Layer 9 of a small transformer language model trained on English Wikipedia (14 layers, counted from 0, width 64).
In attention head 0, each number of a token's query is one row of weights dot the token's vector x. The head spreads its attention over the tokens so far by the softmax of query dot key.

Query weights of the head. A number n stands for (n - 500) times 0.0019.
q0: 556 565 526 434 373 511 754 464 604 521 378 541 460 676 642 484 512 590 437 587 373 391 487 614 402 549 555 554 476 454 444 550 467 414 519 564 322 445 397 296 479 441 442 557 349 483 528 480 467 563 547 524 568 531 460 470 484 644 389 528 464 480 543 464
q1: 350 372 548 573 598 386 470 539 442 600 556 486 516 350 393 440 477 435 538 411 730 458 690 562 642 543 452 381 488 339 367 506 340 603 426 234 668 453 717 472 448 674 578 692 594 546 524 505 428 517 456 530 265 566 355 506 379 416 461 423 540 494 499 493
q2: 543 519 596 366 461 473 522 528 560 514 565 495 463 600 741 479 497 513 451 541 308 493 317 496 370 495 534 671 669 576 582 451 595 294 513 656 360 506 424 546 578 408 497 447 466 527 440 466 588 568 499 348 561 472 613 459 602 573 495 521 436 508 579 467
q3: 364 249 600 574 557 392 326 540 401 601 479 346 542 503 466 379 604 427 606 529 641 510 512 365 669 542 364 375 608 461 662 533 390 655 556 260 831 406 528 541 492 678 488 617 433 688 560 267 537 469 374 485 380 659 392 613 454 524 557 552 637 540 436 507
q4: 332 478 406 534 498 428 460 515 453 579 517 536 488 455 475 648 262 425 504 586 454 674 524 563 589 475 444 588 414 449 335 414 645 566 350 391 641 443 622 546 338 482 401 464 464 499 703 421 514 452 533 545 252 654 424 581 381 501 530 568 492 389 346 510
q5: 589 487 579 570 595 494 391 511 544 385 438 429 492 542 533 577 741 488 583 373 535 471 467 484 585 381 468 402 577 432 643 596 282 475 718 535 396 443 523 451 641 580 501 599 556 609 456 598 490 406 443 432 598 574 487 698 596 425 458 443 749 474 529 526
q6: 373 676 477 445 450 515 386 548 417 578 367 432 565 351 436 429 560 497 466 574 517 505 577 634 466 468 441 466 514 427 545 436 415 558 524 343 791 515 469 325 344 604 660 535 496 656 534 664 559 558 474 414 457 736 526 530 585 559 495 376 590 507 423 364
q7: 421 563 243 492 516 559 667 494 359 510 453 445 672 671 397 435 514 530 386 455 434 671 624 589 545 555 475 521 414 690 416 331 488 446 635 528 357 481 465 545 349 600 637 511 483 498 443 560 512 455 455 409 317 561 610 502 414 423 365 489 506 326 487 599
q8: 471 517 485 574 433 495 427 354 491 346 518 594 688 533 473 497 710 545 712 483 493 485 522 396 644 588 462 402 455 406 324 431 608 420 467 518 423 537 349 569 486 546 627 276 450 543 401 515 407 591 402 450 536 558 501 352 587 479 595 452 705 346 445 485
q9: 770 535 528 352 466 453 422 656 745 626 517 707 522 565 441 388 578 461 557 583 363 367 287 259 377 175 594 431 545 805 660 403 419 478 572 589 493 536 554 605 604 721 294 191 509 447 339 522 405 204 400 423 582 652 682 475 522 495 782 332 728 651 340 460
q10: 602 557 550 596 628 659 407 719 390 669 361 615 377 547 526 407 514 567 514 522 423 633 589 513 548 605 506 510 603 474 409 488 574 679 425 569 444 619 480 439 504 441 610 471 467 581 570 368 635 503 380 416 395 568 281 327 360 581 509 510 481 407 540 621
q11: 366 499 634 623 599 427 560 392 473 805 532 596 527 487 442 420 356 612 341 318 449 554 770 608 596 339 652 435 824 341 114 353 447 571 332 432 496 471 700 402 533 628 700 731 683 478 620 466 418 511 510 454 285 630 333 488 459 618 294 248 593 399 561 544
q12: 512 572 630 618 529 662 418 386 541 411 548 548 536 381 598 544 478 287 468 749 605 655 672 689 456 583 554 581 527 483 464 444 634 346 500 421 423 515 416 572 374 370 254 515 600 423 503 682 607 679 482 646 647 430 607 623 337 463 642 311 200 457 549 549
q13: 390 556 592 471 528 578 27 476 422 500 534 647 484 196 636 636 324 455 527 165 381 355 641 494 626 407 343 403 453 217 524 497 514 476 397 456 728 433 550 450 705 573 584 688 579 420 497 424 645 501 686 500 532 617 771 662 579 529 488 441 544 496 425 516
q14: 623 677 465 510 711 829 473 670 276 378 484 431 574 501 548 397 691 584 336 482 402 563 449 558 574 499 574 574 523 675 287 354 446 378 629 298 423 345 353 454 376 533 453 390 267 409 602 485 630 552 470 436 465 623 292 428 300 770 616 593 431 385 323 454
q15: 417 539 151 550 425 696 274 562 213 565 627 684 802 484 369 485 660 621 533 448 383 432 260 374 398 570 421 489 348 604 656 307 437 666 593 958 596 330 491 727 614 342 312 670 456 401 332 647 515 461 350 429 373 571 428 470 413 652 492 472 465 538 576 561
q16: 729 692 545 542 414 587 507 450 612 408 499 562 475 640 428 541 476 496 468 611 303 503 414 558 477 302 503 526 514 575 490 389 692 588 517 560 379 614 415 540 555 476 520 349 588 425 369 512 551 536 549 483 542 376 664 406 673 678 474 468 442 337 570 525
q17: 547 352 519 516 492 495 621 469 520 469 428 510 425 631 499 376 584 563 516 419 682 405 484 490 420 459 494 488 507 494 637 562 388 379 541 322 466 414 384 339 513 585 461 564 443 383 466 533 489 424 509 528 571 504 586 407 585 538 491 548 501 562 502 563
q18: 584 536 440 585 573 517 555 356 520 490 471 469 372 590 349 522 467 482 519 521 359 753 488 416 605 404 562 503 456 516 447 427 857 558 459 646 471 677 533 605 474 306 617 448 553 491 514 614 532 632 445 536 519 532 433 417 508 329 657 510 560 433 602 474
q19: 550 500 411 493 601 501 508 604 428 594 594 486 446 562 558 254 707 651 495 511 460 403 349 222 448 593 503 508 478 599 516 364 408 501 527 642 459 440 511 500 656 475 455 478 618 481 341 568 494 503 516 579 543 439 580 428 585 432 467 589 527 549 526 579
q20: 485 600 486 518 329 428 368 519 564 452 367 522 534 329 360 423 474 411 488 477 584 330 837 395 593 437 532 375 408 382 423 480 407 399 279 257 724 392 571 474 385 727 572 554 786 499 379 377 442 663 617 613 357 540 609 385 595 489 366 329 603 148 565 503
q21: 420 599 498 466 360 439 412 371 511 522 619 402 654 569 598 520 550 582 319 492 376 501 348 445 503 561 548 557 432 619 525 554 397 589 533 583 415 473 476 460 696 520 720 585 461 537 410 639 543 627 672 418 477 312 630 535 615 603 410 503 452 431 469 571
q22: 424 548 503 423 628 461 461 479 467 308 618 417 365 582 655 97 792 476 383 597 409 429 487 411 550 542 440 441 631 466 400 441 500 368 752 469 370 447 585 677 548 679 684 550 584 569 242 594 431 364 425 477 712 510 451 353 670 426 403 555 527 414 667 622
q23: 640 688 632 597 463 606 594 510 687 567 416 475 461 487 405 480 516 582 485 387 716 570 446 589 486 278 354 482 592 730 460 515 464 641 411 519 424 347 499 433 589 655 628 524 480 591 583 499 548 446 428 467 614 479 491 580 363 566 350 640 433 591 672 597
q24: 343 373 518 505 426 304 566 530 419 485 719 502 520 561 478 613 552 417 614 826 282 271 500 308 656 684 604 501 429 473 437 547 355 528 481 661 520 606 600 481 524 266 441 550 685 653 366 748 367 658 520 510 609 388 563 506 605 460 584 460 399 479 604 399
q25: 540 448 439 511 505 517 414 371 709 496 396 475 257 630 479 365 550 400 437 640 457 349 566 362 593 547 508 474 436 365 650 772 430 495 481 436 505 533 247 246 739 515 429 321 625 558 372 433 454 432 634 473 621 400 720 624 507 703 330 307 520 447 295 584
q26: 602 490 424 611 385 570 486 517 562 532 342 514 504 393 477 710 351 557 576 390 619 684 557 536 401 428 545 441 362 480 697 564 463 489 327 311 721 527 408 557 356 309 446 398 466 339 735 526 615 553 503 593 453 500 568 484 396 583 626 393 450 484 527 386
q27: 446 596 538 419 495 609 681 561 529 137 602 571 623 532 564 473 647 387 586 697 426 682 480 527 543 496 478 521 418 361 604 615 543 624 530 521 253 624 655 511 498 368 615 553 573 658 305 485 464 413 481 601 325 320 403 366 470 390 357 434 283 369 617 625
q28: 436 501 284 367 601 586 584 460 440 653 542 373 376 612 656 619 482 603 700 739 710 529 504 335 639 601 419 414 387 565 474 476 458 468 383 309 653 444 379 582 317 421 457 696 494 696 525 405 570 673 576 604 576 541 333 627 435 780 578 495 465 316 392 745
q29: 429 292 560 507 652 474 511 481 476 585 640 557 382 403 473 327 420 558 498 466 555 463 599 496 282 332 507 565 257 534 470 588 512 638 431 565 456 538 432 396 684 255 559 306 554 501 324 631 433 467 634 386 356 311 602 363 461 494 530 322 346 594 382 332
q30: 659 617 304 445 79 598 429 483 575 588 379 614 563 422 504 437 703 670 838 838 288 292 350 471 404 516 503 644 482 597 723 693 428 407 597 612 249 476 472 433 470 439 455 466 561 696 212 276 628 458 559 258 330 537 454 583 600 260 575 579 448 647 607 645
q31: 603 480 462 500 413 662 484 455 384 511 544 483 537 345 566 313 526 321 623 782 563 208 706 432 447 465 478 388 499 542 700 507 270 550 570 475 486 553 559 521 558 546 557 331 648 469 487 615 694 555 566 565 404 329 626 403 367 409 666 349 493 349 593 608

Each question shows a short text with each token's key, already scaled and adjusted for position as the last token sees it. A number n stands for (n - 500) times 0.0023.

Then comes the last token's vector x. A number n stands for (n - 500) times 0.0058.

0 " in": 469 470 556 421 571 383 477 502 364 500 705 489 581 551 551 504 460 495 522 432 473 512 307 388 476 444 714 476 478 629 481 600
1 " the": 510 488 559 423 556 376 480 473 382 485 699 462 590 538 507 471 448 486 528 451 477 486 338 429 497 442 736 484 435 585 478 632
2 " m": 565 490 474 489 518 491 497 468 496 445 670 429 600 523 549 463 469 465 547 459 514 476 422 477 486 485 573 536 481 595 545 607
3 "ita": 534 498 478 490 474 416 486 464 396 419 704 491 531 537 523 470 535 458 522 472 491 495 432 471 531 479 587 464 514 488 503 650
4 "a": 486 515 486 543 427 465 497 469 420 425 699 503 577 515 525 465 580 485 509 493 500 483 492 459 520 480 532 508 528 503 518 613
5 " east": 459 551 421 537 542 414 503 485 449 444 666 404 597 490 581 481 535 489 502 462 527 469 487 397 513 487 517 467 525 626 570 544
6 " of": 462 516 471 576 562 431 493 515 467 478 746 462 571 540 529 504 479 525 532 424 511 492 286 379 497 448 714 465 499 611 511 585
7 " the": 495 497 463 538 529 418 492 485 452 467 701 449 567 522 527 472 449 529 538 423 498 463 332 467 472 429 696 501 496 542 519 618
x: 447 320 476 668 412 609 543 445 471 468 538 516 480 183 611 582 487 494 534 546 277 607 630 395 509 468 477 576 350 575 722 537 511 437 529 307 705 304 761 583 292 699 666 359 545 497 787 366 522 516 495 544 463 414 370 568 279 680 507 370 378 454 461 483
Which two tokens does the last token look at most, in order? 6 " of", 7 " the"

0 "\n": 481 468 500 467 579 408 500 409 314 462 740 595 590 629 606 439 466 495 518 543 484 489 345 423 583 329 813 406 660 475 421 644
1 "-": 500 515 538 496 584 308 468 514 239 500 861 457 587 629 443 480 491 477 502 540 507 502 303 286 572 263 757 613 607 519 429 663
2 " Ne": 582 409 496 515 548 378 439 400 499 386 692 520 511 548 473 510 406 486 537 445 381 389 428 484 565 422 477 475 635 440 420 709
3 "ed": 558 402 484 492 573 435 473 359 570 450 724 514 510 593 594 504 593 483 544 463 454 364 390 374 604 354 401 540 711 269 553 690
4 "le": 478 453 445 545 466 346 440 437 306 455 784 475 523 592 522 506 615 419 516 497 447 455 416 341 553 305 423 575 569 341 465 762
5 "p": 407 537 423 513 645 362 451 392 370 449 846 437 547 518 584 449 509 426 536 472 424 448 400 438 584 342 394 500 554 437 454 725
6 "oint": 463 549 434 556 461 438 447 468 360 459 857 471 550 540 561 473 434 442 468 551 477 454 414 328 563 266 520 526 557 282 487 763
7 ",": 507 496 488 504 513 443 503 575 273 490 867 554 642 582 561 435 472 522 501 506 514 505 332 211 576 298 728 535 496 305 536 492
x: 507 543 424 495 441 531 546 535 539 527 395 415 490 634 661 607 365 493 386 511 182 605 465 330 559 498 714 529 340 666 769 537 472 606 474 285 608 416 633 523 166 569 475 566 492 456 570 504 640 555 493 644 571 342 365 466 532 508 530 506 280 400 487 414
Which token does the last token look at most, and with what share of its attention? 1 "-", with about 50%

0 "|": 499 495 544 548 530 422 474 525 367 538 903 452 597 567 432 526 483 486 495 489 567 550 262 506 511 291 749 453 534 416 395 600
1 " 2020": 469 474 436 437 473 428 439 532 485 515 735 343 541 577 381 476 483 518 448 467 507 589 296 444 528 379 559 341 526 111 451 663
2 " |": 501 505 503 514 566 461 477 519 312 524 899 391 591 517 449 556 501 468 512 450 547 539 165 474 526 322 663 521 581 404 478 602
3 " Or": 583 443 461 470 407 459 444 470 390 498 664 531 656 488 490 489 594 487 574 394 557 512 361 551 362 409 612 557 568 644 577 794
4 "m": 474 534 411 458 609 399 491 437 355 473 783 372 502 572 493 549 561 446 517 360 479 517 249 672 432 479 642 570 489 601 563 756
5 "es": 371 507 427 480 501 353 471 420 311 422 706 471 474 609 516 471 488 458 513 480 453 433 457 494 444 422 559 606 518 454 452 724
6 "h": 477 575 480 564 403 544 447 474 443 404 722 570 568 622 429 447 455 446 495 476 444 510 493 536 518 312 448 544 539 248 628 709
7 "ad": 522 635 506 592 509 436 455 428 502 406 820 503 504 600 482 438 396 570 441 481 453 468 472 419 526 477 561 486 572 617 555 758
x: 585 482 374 595 545 630 588 488 594 563 413 428 507 359 490 478 362 553 475 577 136 694 403 603 534 486 639 598 444 413 386 466 287 400 307 413 742 468 556 500 352 495 580 556 503 469 639 227 614 429 244 644 615 396 364 519 736 630 454 458 466 510 558 133
Which two tokens does the last token look at most, in order? 0 "|", 2 " |"

0 " st": 428 417 485 537 429 409 468 521 479 482 720 537 629 498 440 524 450 509 556 433 547 578 410 522 474 496 797 442 411 703 463 709
1 "or": 531 461 494 573 427 459 509 418 435 454 783 529 642 499 505 533 384 493 541 456 492 468 539 562 496 572 587 445 548 652 505 741
2 "e,": 541 467 515 433 547 359 496 486 276 491 755 540 625 577 472 467 495 468 539 477 491 505 337 314 481 415 809 511 479 595 453 622
3 " all": 549 442 443 446 683 283 479 458 300 456 750 423 610 475 562 445 552 407 602 339 423 353 314 307 538 445 655 416 493 640 514 607
4 " ": 501 507 468 482 626 299 491 460 430 465 792 430 593 533 544 587 574 473 547 440 476 435 321 415 477 422 642 448 496 651 478 677
5 "ess": 421 531 444 513 546 397 487 437 442 441 770 387 549 576 560 533 535 443 493 488 467 430 392 418 538 400 670 400 452 568 473 769
6 "ent": 457 525 462 506 660 389 497 419 457 478 762 428 499 562 505 465 433 463 528 450 467 416 398 399 504 408 657 380 474 706 483 747
7 "ially": 528 574 480 510 544 388 483 473 263 485 843 331 545 480 583 441 435 527 468 401 529 441 292 371 453 407 593 504 467 507 449 594
x: 485 459 466 529 452 581 549 450 471 515 521 551 441 526 429 731 276 476 548 397 196 787 374 471 496 459 508 407 239 539 650 415 486 663 437 486 721 451 625 581 212 554 474 249 647 481 570 584 712 471 521 719 519 571 309 562 457 423 565 341 411 707 550 646
Which token does the last token look at most? 3 " all"

0 "ap": 478 448 477 538 454 519 496 513 412 489 708 454 599 526 501 489 463 491 526 444 519 557 459 502 476 481 663 480 486 653 488 623
1 "ac": 521 458 490 545 439 516 505 495 400 498 703 491 625 514 488 494 461 489 502 473 507 522 511 489 481 486 625 459 479 635 475 644
2 "it": 540 462 464 564 375 512 494 524 401 500 685 473 610 530 483 491 491 466 494 482 528 585 505 439 495 468 662 458 475 598 488 656
3 "ation": 521 494 463 559 437 479 504 519 395 497 695 480 573 506 464 504 546 469 519 489 512 529 471 447 454 498 682 501 472 592 449 600
4 " and": 492 516 474 490 544 377 489 494 331 515 718 522 584 529 466 472 532 461 519 461 502 494 357 410 479 436 670 500 479 578 469 593
5 " event": 459 550 427 522 540 433 493 467 372 476 689 476 574 525 497 506 510 443 501 463 480 473 422 448 499 544 604 449 474 530 473 600
6 "ual": 471 556 469 519 559 390 483 487 330 486 658 504 513 508 468 473 447 478 501 462 485 469 406 487 476 541 641 448 450 560 471 631
7 " death": 513 544 451 498 519 485 507 483 386 473 687 465 554 542 478 489 468 528 484 495 499 466 496 412 470 502 611 492 512 616 485 610
x: 623 355 490 588 401 726 597 471 584 589 426 449 353 467 410 743 163 347 459 498 380 612 456 593 361 447 597 490 336 415 490 709 522 535 370 321 805 501 700 451 263 371 439 538 531 303 717 471 527 409 481 805 347 607 394 393 560 377 454 223 503 624 494 609
Which token does the last token look at most, and with what share of its attention? 4 " and", with about 70%

0 "-": 466 500 523 506 496 420 477 510 393 511 815 467 663 551 474 463 475 471 483 500 544 540 388 437 470 339 772 544 555 551 426 696
1 " The": 502 512 575 455 552 339 479 495 323 483 735 525 655 475 421 436 444 473 522 452 489 464 310 421 481 407 787 491 491 659 493 675
2 " L": 580 473 443 524 472 454 477 482 439 400 674 549 674 454 512 504 460 469 529 412 472 405 469 622 553 443 592 443 492 577 547 716
3 "ad": 556 477 415 535 522 377 483 392 474 413 719 518 564 536 484 447 571 419 503 478 436 408 481 588 537 535 564 426 555 596 557 757
4 "y,": 477 531 492 451 559 429 521 523 330 478 791 493 607 577 559 400 543 507 528 506 526 454 410 242 537 343 747 496 484 528 502 508
5 " E": 449 534 374 527 617 495 497 477 394 459 604 530 707 501 417 508 579 393 587 363 479 437 461 557 430 405 469 481 532 768 543 633
6 "v": 434 518 536 577 388 458 483 465 414 460 729 450 633 575 568 591 472 507 444 488 486 505 360 521 621 507 601 359 463 398 571 753
7 "e,": 509 566 432 444 604 363 542 517 291 490 740 496 580 603 506 468 451 515 529 448 515 434 425 252 484 414 773 443 456 636 504 524
x: 540 532 450 383 397 576 545 428 555 743 409 520 451 494 653 533 455 461 320 380 274 616 480 399 497 468 720 456 190 655 694 652 364 649 420 250 658 434 636 578 167 511 481 562 502 402 567 448 625 542 512 638 469 252 485 544 490 641 624 477 269 524 527 398
Which two tokens does the last token look at most, in order? 1 " The", 7 "e,"

0 "ery": 489 476 497 531 450 484 512 506 369 510 678 510 598 509 457 485 464 490 515 488 532 519 489 461 455 461 687 527 476 655 457 604
1 " at": 508 488 528 488 505 427 476 501 399 506 670 463 591 520 500 485 445 487 528 438 510 540 353 452 465 466 731 464 466 650 490 591
2 " med": 576 453 489 515 462 499 491 468 527 482 573 501 553 509 534 512 483 497 552 452 496 460 473 552 478 548 617 420 474 530 560 651
3 "ical": 523 460 476 472 538 365 477 464 390 499 628 515 483 507 469 506 554 471 542 426 475 484 404 569 401 538 579 441 409 523 503 621
4 " school": 488 540 450 497 499 461 496 492 449 495 679 479 560 522 496 489 536 465 516 449 499 487 430 480 444 518 625 449 398 620 493 595
5 " and": 482 545 460 461 605 341 514 468 343 519 720 485 584 530 467 479 510 473 525 442 513 456 323 383 473 442 634 503 482 625 514 561
6 " works": 464 568 385 491 591 363 509 477 350 483 656 476 561 501 474 503 460 476 501 437 503 421 386 391 505 476 632 498 460 664 478 589
7 " full": 502 582 402 542 590 392 496 502 366 501 616 508 533 464 466 459 453 500 496 455 475 389 442 434 468 528 648 422 424 689 460 594
x: 586 452 464 537 538 472 387 465 535 368 500 378 377 255 230 601 317 297 391 237 375 610 538 689 299 256 677 341 371 548 513 521 527 490 520 352 881 477 759 449 365 461 739 435 532 492 563 653 555 334 559 548 400 548 484 531 337 309 553 386 344 390 617 384
Which token does the last token look at most? 6 " works"

0 " |": 506 457 533 474 551 445 494 495 336 528 688 497 555 537 471 526 481 509 515 468 481 508 350 465 468 444 723 510 519 573 450 560
1 " Best": 512 425 491 450 525 433 484 478 383 502 606 498 520 539 431 478 468 522 552 476 458 498 446 477 465 459 650 453 450 526 473 644
2 " Nov": 534 487 440 562 434 535 491 523 467 466 627 457 521 547 449 502 475 462 441 520 485 534 542 682 506 543 599 420 544 570 501 697
3 "ella": 504 506 524 504 357 524 513 493 277 464 651 511 466 540 476 445 552 524 438 582 508 501 597 498 470 463 620 529 504 530 470 563
4 " |": 480 533 495 519 535 473 505 506 348 533 699 487 567 540 471 496 502 485 510 477 501 519 378 448 486 450 703 487 505 568 476 557
5 " Sh": 474 552 469 530 479 506 467 500 499 464 588 477 550 561 387 488 532 477 467 494 479 464 513 505 486 494 623 467 501 584 557 683
6 "ort": 478 550 528 498 473 418 493 446 355 554 609 513 516 540 498 470 456 478 491 521 476 472 554 464 438 533 529 441 536 541 519 668
7 "l": 509 553 518 562 464 495 506 452 410 462 696 431 595 546 496 479 450 500 471 532 466 503 575 527 504 466 599 451 491 592 539 670
x: 393 389 507 683 641 455 509 489 600 558 479 316 435 317 332 623 364 608 626 215 209 630 518 771 429 399 645 394 619 364 533 508 472 415 431 413 702 393 509 540 292 434 411 397 442 339 631 358 765 550 483 695 592 471 513 525 733 506 389 526 454 425 376 662
Which token does the last token look at most? 0 " |"

0 " also==": 489 471 500 496 563 436 483 478 315 481 643 502 578 554 465 472 475 465 505 494 509 502 400 465 504 447 755 485 558 611 474 616
1 "\n": 503 499 514 467 539 460 503 468 404 491 636 541 556 549 537 449 482 478 500 510 500 509 399 483 498 409 749 436 582 557 468 608
2 "-": 506 526 533 493 568 394 487 514 302 511 719 489 552 584 478 481 502 487 519 523 511 502 370 376 514 357 733 543 585 580 450 596
3 " List": 550 476 437 527 535 409 473 450 471 446 661 506 540 521 522 489 515 466 542 500 468 488 442 601 520 382 572 547 629 435 492 585
4 " of": 490 476 479 480 665 380 448 465 365 487 712 481 506 497 482 400 532 470 562 414 447 354 275 370 514 393 629 524 526 429 450 583
5 " the": 458 507 505 511 499 492 465 485 402 466 701 451 537 514 514 453 519 532 532 462 490 445 359 480 460 441 695 508 453 426 472 639
6 " old": 466 494 482 506 568 456 491 444 385 453 679 478 507 461 550 404 476 522 506 498 486 411 395 522 464 480 562 489 556 501 528 579
7 "est": 517 500 512 496 414 510 471 441 506 457 618 447 501 511 575 444 424 517 474 491 495 506 488 484 414 471 564 477 467 399 500 665
x: 507 306 551 661 413 646 442 550 503 545 548 511 383 414 462 758 372 430 458 362 208 620 563 612 334 302 576 496 399 564 451 476 672 482 506 389 765 575 752 333 218 502 431 257 517 540 567 319 692 445 441 666 592 538 260 584 373 544 432 508 581 487 539 694
Which token does the last token look at most, and with what share of its attention? 4 " of", with about 80%

0 "c": 499 432 430 584 383 532 495 537 368 490 740 477 597 512 439 510 471 476 477 469 530 576 520 518 424 542 701 496 513 680 460 660
1 "ur": 522 478 461 593 392 500 511 511 356 470 757 510 625 512 469 497 467 475 486 489 521 523 536 488 493 476 663 512 519 675 485 676
2 "y,": 530 499 511 438 545 381 495 487 320 496 714 534 598 569 499 458 501 471 526 483 499 506 353 334 491 420 745 516 506 571 476 594
3 " 2017": 528 442 485 454 557 400 496 486 357 483 604 389 600 555 402 460 493 457 503 448 492 545 386 281 507 500 656 442 520 604 474 614
4 "\n": 499 506 479 430 556 478 504 467 408 487 684 552 566 567 523 458 502 486 522 480 499 514 346 459 537 387 700 432 605 476 452 640
5 "-": 499 489 489 459 527 447 482 540 409 502 722 456 524 583 478 491 505 520 518 517 533 517 361 385 527 308 619 617 574 430 457 600
6 " A": 457 512 455 551 614 458 441 439 471 462 606 488 580 452 450 495 484 469 536 444 498 357 335 441 517 350 424 567 582 376 494 610
7 " S": 480 508 497 545 512 519 470 471 539 439 643 497 626 510 481 476 429 514 465 480 485 432 443 565 530 403 522 495 529 437 546 728
x: 628 628 527 561 617 572 539 366 519 659 379 455 530 574 444 531 558 408 538 505 194 471 447 462 400 607 518 495 650 610 341 496 419 237 506 292 617 453 481 675 268 489 669 644 401 532 663 523 718 606 439 749 488 419 428 583 274 566 333 272 531 354 506 352
Which token does the last token look at most, and with what share of its attention? 4 "\n", with about 50%

0 "er": 487 468 481 552 412 488 513 499 346 497 681 531 632 525 472 466 451 510 506 493 533 527 522 419 483 453 685 518 502 626 468 633
1 "ua": 508 472 502 530 432 487 512 506 364 487 692 525 611 540 463 465 461 498 496 496 522 546 495 410 484 470 693 513 519 664 466 608
2 "'s": 537 513 490 502 461 463 486 505 368 498 693 528 580 527 468 446 493 481 514 487 517 517 418 440 471 441 739 527 454 612 467 628
3 " inf": 558 470 467 530 528 459 500 465 567 460 680 507 598 530 514 485 528 477 570 504 487 505 471 539 568 469 537 370 470 590 477 661
4 "am": 503 501 485 530 498 403 499 427 468 494 719 495 576 582 486 509 538 449 475 513 486 512 465 521 539 435 600 352 473 615 493 658
5 "ous": 441 521 475 518 540 424 491 468 391 484 714 488 516 528 508 473 509 492 510 474 495 461 402 452 476 436 676 469 501 613 470 629
6 " pract": 435 549 448 516 494 441 499 478 498 464 714 511 538 547 558 532 460 484 473 515 495 481 455 511 543 544 582 375 467 568 505 604
7 "ice": 512 534 462 528 452 434 499 493 373 487 706 478 544 510 503 494 430 528 463 508 516 492 447 439 465 476 641 478 421 588 456 616
x: 600 433 473 576 482 678 499 395 545 673 497 558 322 395 316 715 76 398 422 487 255 629 447 491 491 328 741 495 391 528 520 437 525 594 399 354 645 652 737 477 96 355 387 487 508 404 673 495 556 386 373 491 458 482 465 413 386 467 625 342 529 542 448 533
Which token does the last token look at most? 5 "ous"

0 " Se": 438 430 520 555 450 432 511 508 441 494 738 530 602 517 443 512 447 508 539 474 545 558 483 528 469 431 725 446 441 864 479 673
1 "ed": 540 443 517 552 513 362 524 461 402 490 759 484 615 529 509 516 411 495 569 468 493 473 428 395 512 515 761 442 507 716 498 627
2 " Man": 557 436 454 510 522 344 502 474 374 441 706 471 626 565 484 494 463 451 517 465 512 525 456 387 570 484 694 368 452 763 490 682
3 ",": 528 488 494 486 543 369 528 500 308 502 766 510 652 578 510 477 536 460 535 482 511 500 387 269 518 414 792 461 440 650 472 553
4 " 2013": 512 462 481 450 585 367 521 479 373 509 662 380 632 573 356 473 543 427 549 428 506 522 395 284 516 473 742 411 453 708 457 635
5 "\n": 500 511 451 445 600 468 526 467 392 508 741 551 601 579 536 479 494 487 540 464 513 514 328 430 540 356 757 411 618 542 423 642
6 "-": 492 482 478 462 500 418 487 550 371 523 780 449 548 601 469 494 505 503 507 530 553 529 352 351 544 279 634 621 555 423 440 608
7 " The": 485 492 436 515 589 396 481 499 359 488 718 495 575 462 450 448 446 491 547 446 516 388 269 428 553 258 572 510 524 358 503 630
x: 593 378 522 476 577 613 535 500 475 400 552 470 417 373 544 560 549 482 582 487 175 676 621 355 503 529 590 400 430 584 634 588 410 282 716 247 594 506 746 549 368 610 711 615 399 468 702 541 544 613 499 531 552 563 229 676 288 507 554 347 512 222 452 435
Which two tokens does the last token look at most, in order? 5 "\n", 7 " The"

0 "-": 471 500 520 505 497 431 480 508 407 510 773 472 642 544 478 468 478 475 485 500 538 535 403 445 474 360 736 538 548 544 436 670
1 " The": 502 510 565 461 545 361 481 496 346 486 703 522 634 479 432 444 451 476 519 458 491 468 336 432 484 419 749 492 492 638 494 652
2 " F": 568 479 475 515 480 480 496 453 515 439 613 498 622 521 455 436 459 477 504 484 513 486 534 545 497 476 647 472 509 646 486 749
3 "ire": 521 462 436 528 473 413 485 428 314 438 710 485 574 518 531 461 563 447 509 540 490 443 551 512 511 413 516 502 484 465 455 733
4 "br": 487 476 454 602 356 526 517 476 469 488 669 501 616 544 515 614 576 467 462 533 534 498 541 502 555 451 504 356 425 453 551 688
5 "and": 436 512 470 556 432 529 506 439 469 442 753 530 563 537 571 473 511 473 490 544 474 478 514 509 570 400 545 486 564 543 511 673
6 ",": 475 527 472 500 506 439 523 541 334 492 757 506 621 563 538 455 473 511 506 498 519 502 431 294 534 402 729 485 467 517 497 511
7 " 2014": 481 585 469 488 564 407 506 477 398 498 619 378 602 564 378 453 457 475 510 414 516 520 405 361 473 515 662 413 439 652 465 634
x: 758 531 426 549 519 672 522 383 764 629 304 545 480 286 535 708 379 447 575 465 439 599 620 519 528 552 517 469 218 422 664 672 389 584 567 444 650 676 740 526 204 451 434 549 573 479 476 528 763 364 421 561 591 477 639 606 246 640 446 342 451 627 446 497
Which token does the last token look at most, and with what share of its attention? 1 " The", with about 40%

0 " His": 466 491 512 511 488 389 504 496 391 490 735 579 586 509 465 468 463 455 520 497 548 522 425 501 481 411 768 510 466 776 465 669
1 " cont": 491 440 481 568 472 426 511 520 467 478 775 500 629 504 511 492 412 477 556 476 547 612 438 543 570 466 648 382 485 685 453 627
2 "r": 544 436 477 522 479 413 522 484 454 497 832 484 609 568 476 542 465 494 545 463 511 547 437 574 544 388 600 358 419 663 431 685
3 "ad": 557 454 438 575 561 362 501 404 431 446 800 498 554 543 539 509 569 431 531 487 466 450 450 495 587 485 642 392 541 690 438 664
4 "ict": 474 525 453 588 388 426 489 509 425 514 785 543 542 497 557 495 597 466 485 532 513 559 458 456 495 436 593 435 440 561 467 678
5 "ory": 430 536 428 562 411 453 498 499 376 502 813 502 563 497 480 471 508 466 482 510 527 529 472 461 461 411 643 486 440 626 419 639
6 " n": 439 592 481 524 449 445 489 482 333 453 715 501 538 569 443 449 500 488 432 526 480 563 496 532 495 515 655 373 483 695 448 678
7 "ature": 511 555 451 559 443 422 501 465 376 510 814 494 528 469 481 493 432 544 403 496 509 506 449 536 414 457 614 509 480 664 429 620
x: 629 413 385 583 440 624 546 516 522 539 382 692 376 449 179 544 89 381 435 516 313 561 438 552 371 344 741 463 422 494 416 532 404 529 372 384 670 626 739 653 398 278 381 437 423 291 652 537 578 432 298 604 567 546 209 531 511 505 542 356 553 499 608 530
Which token does the last token look at most? 0 " His"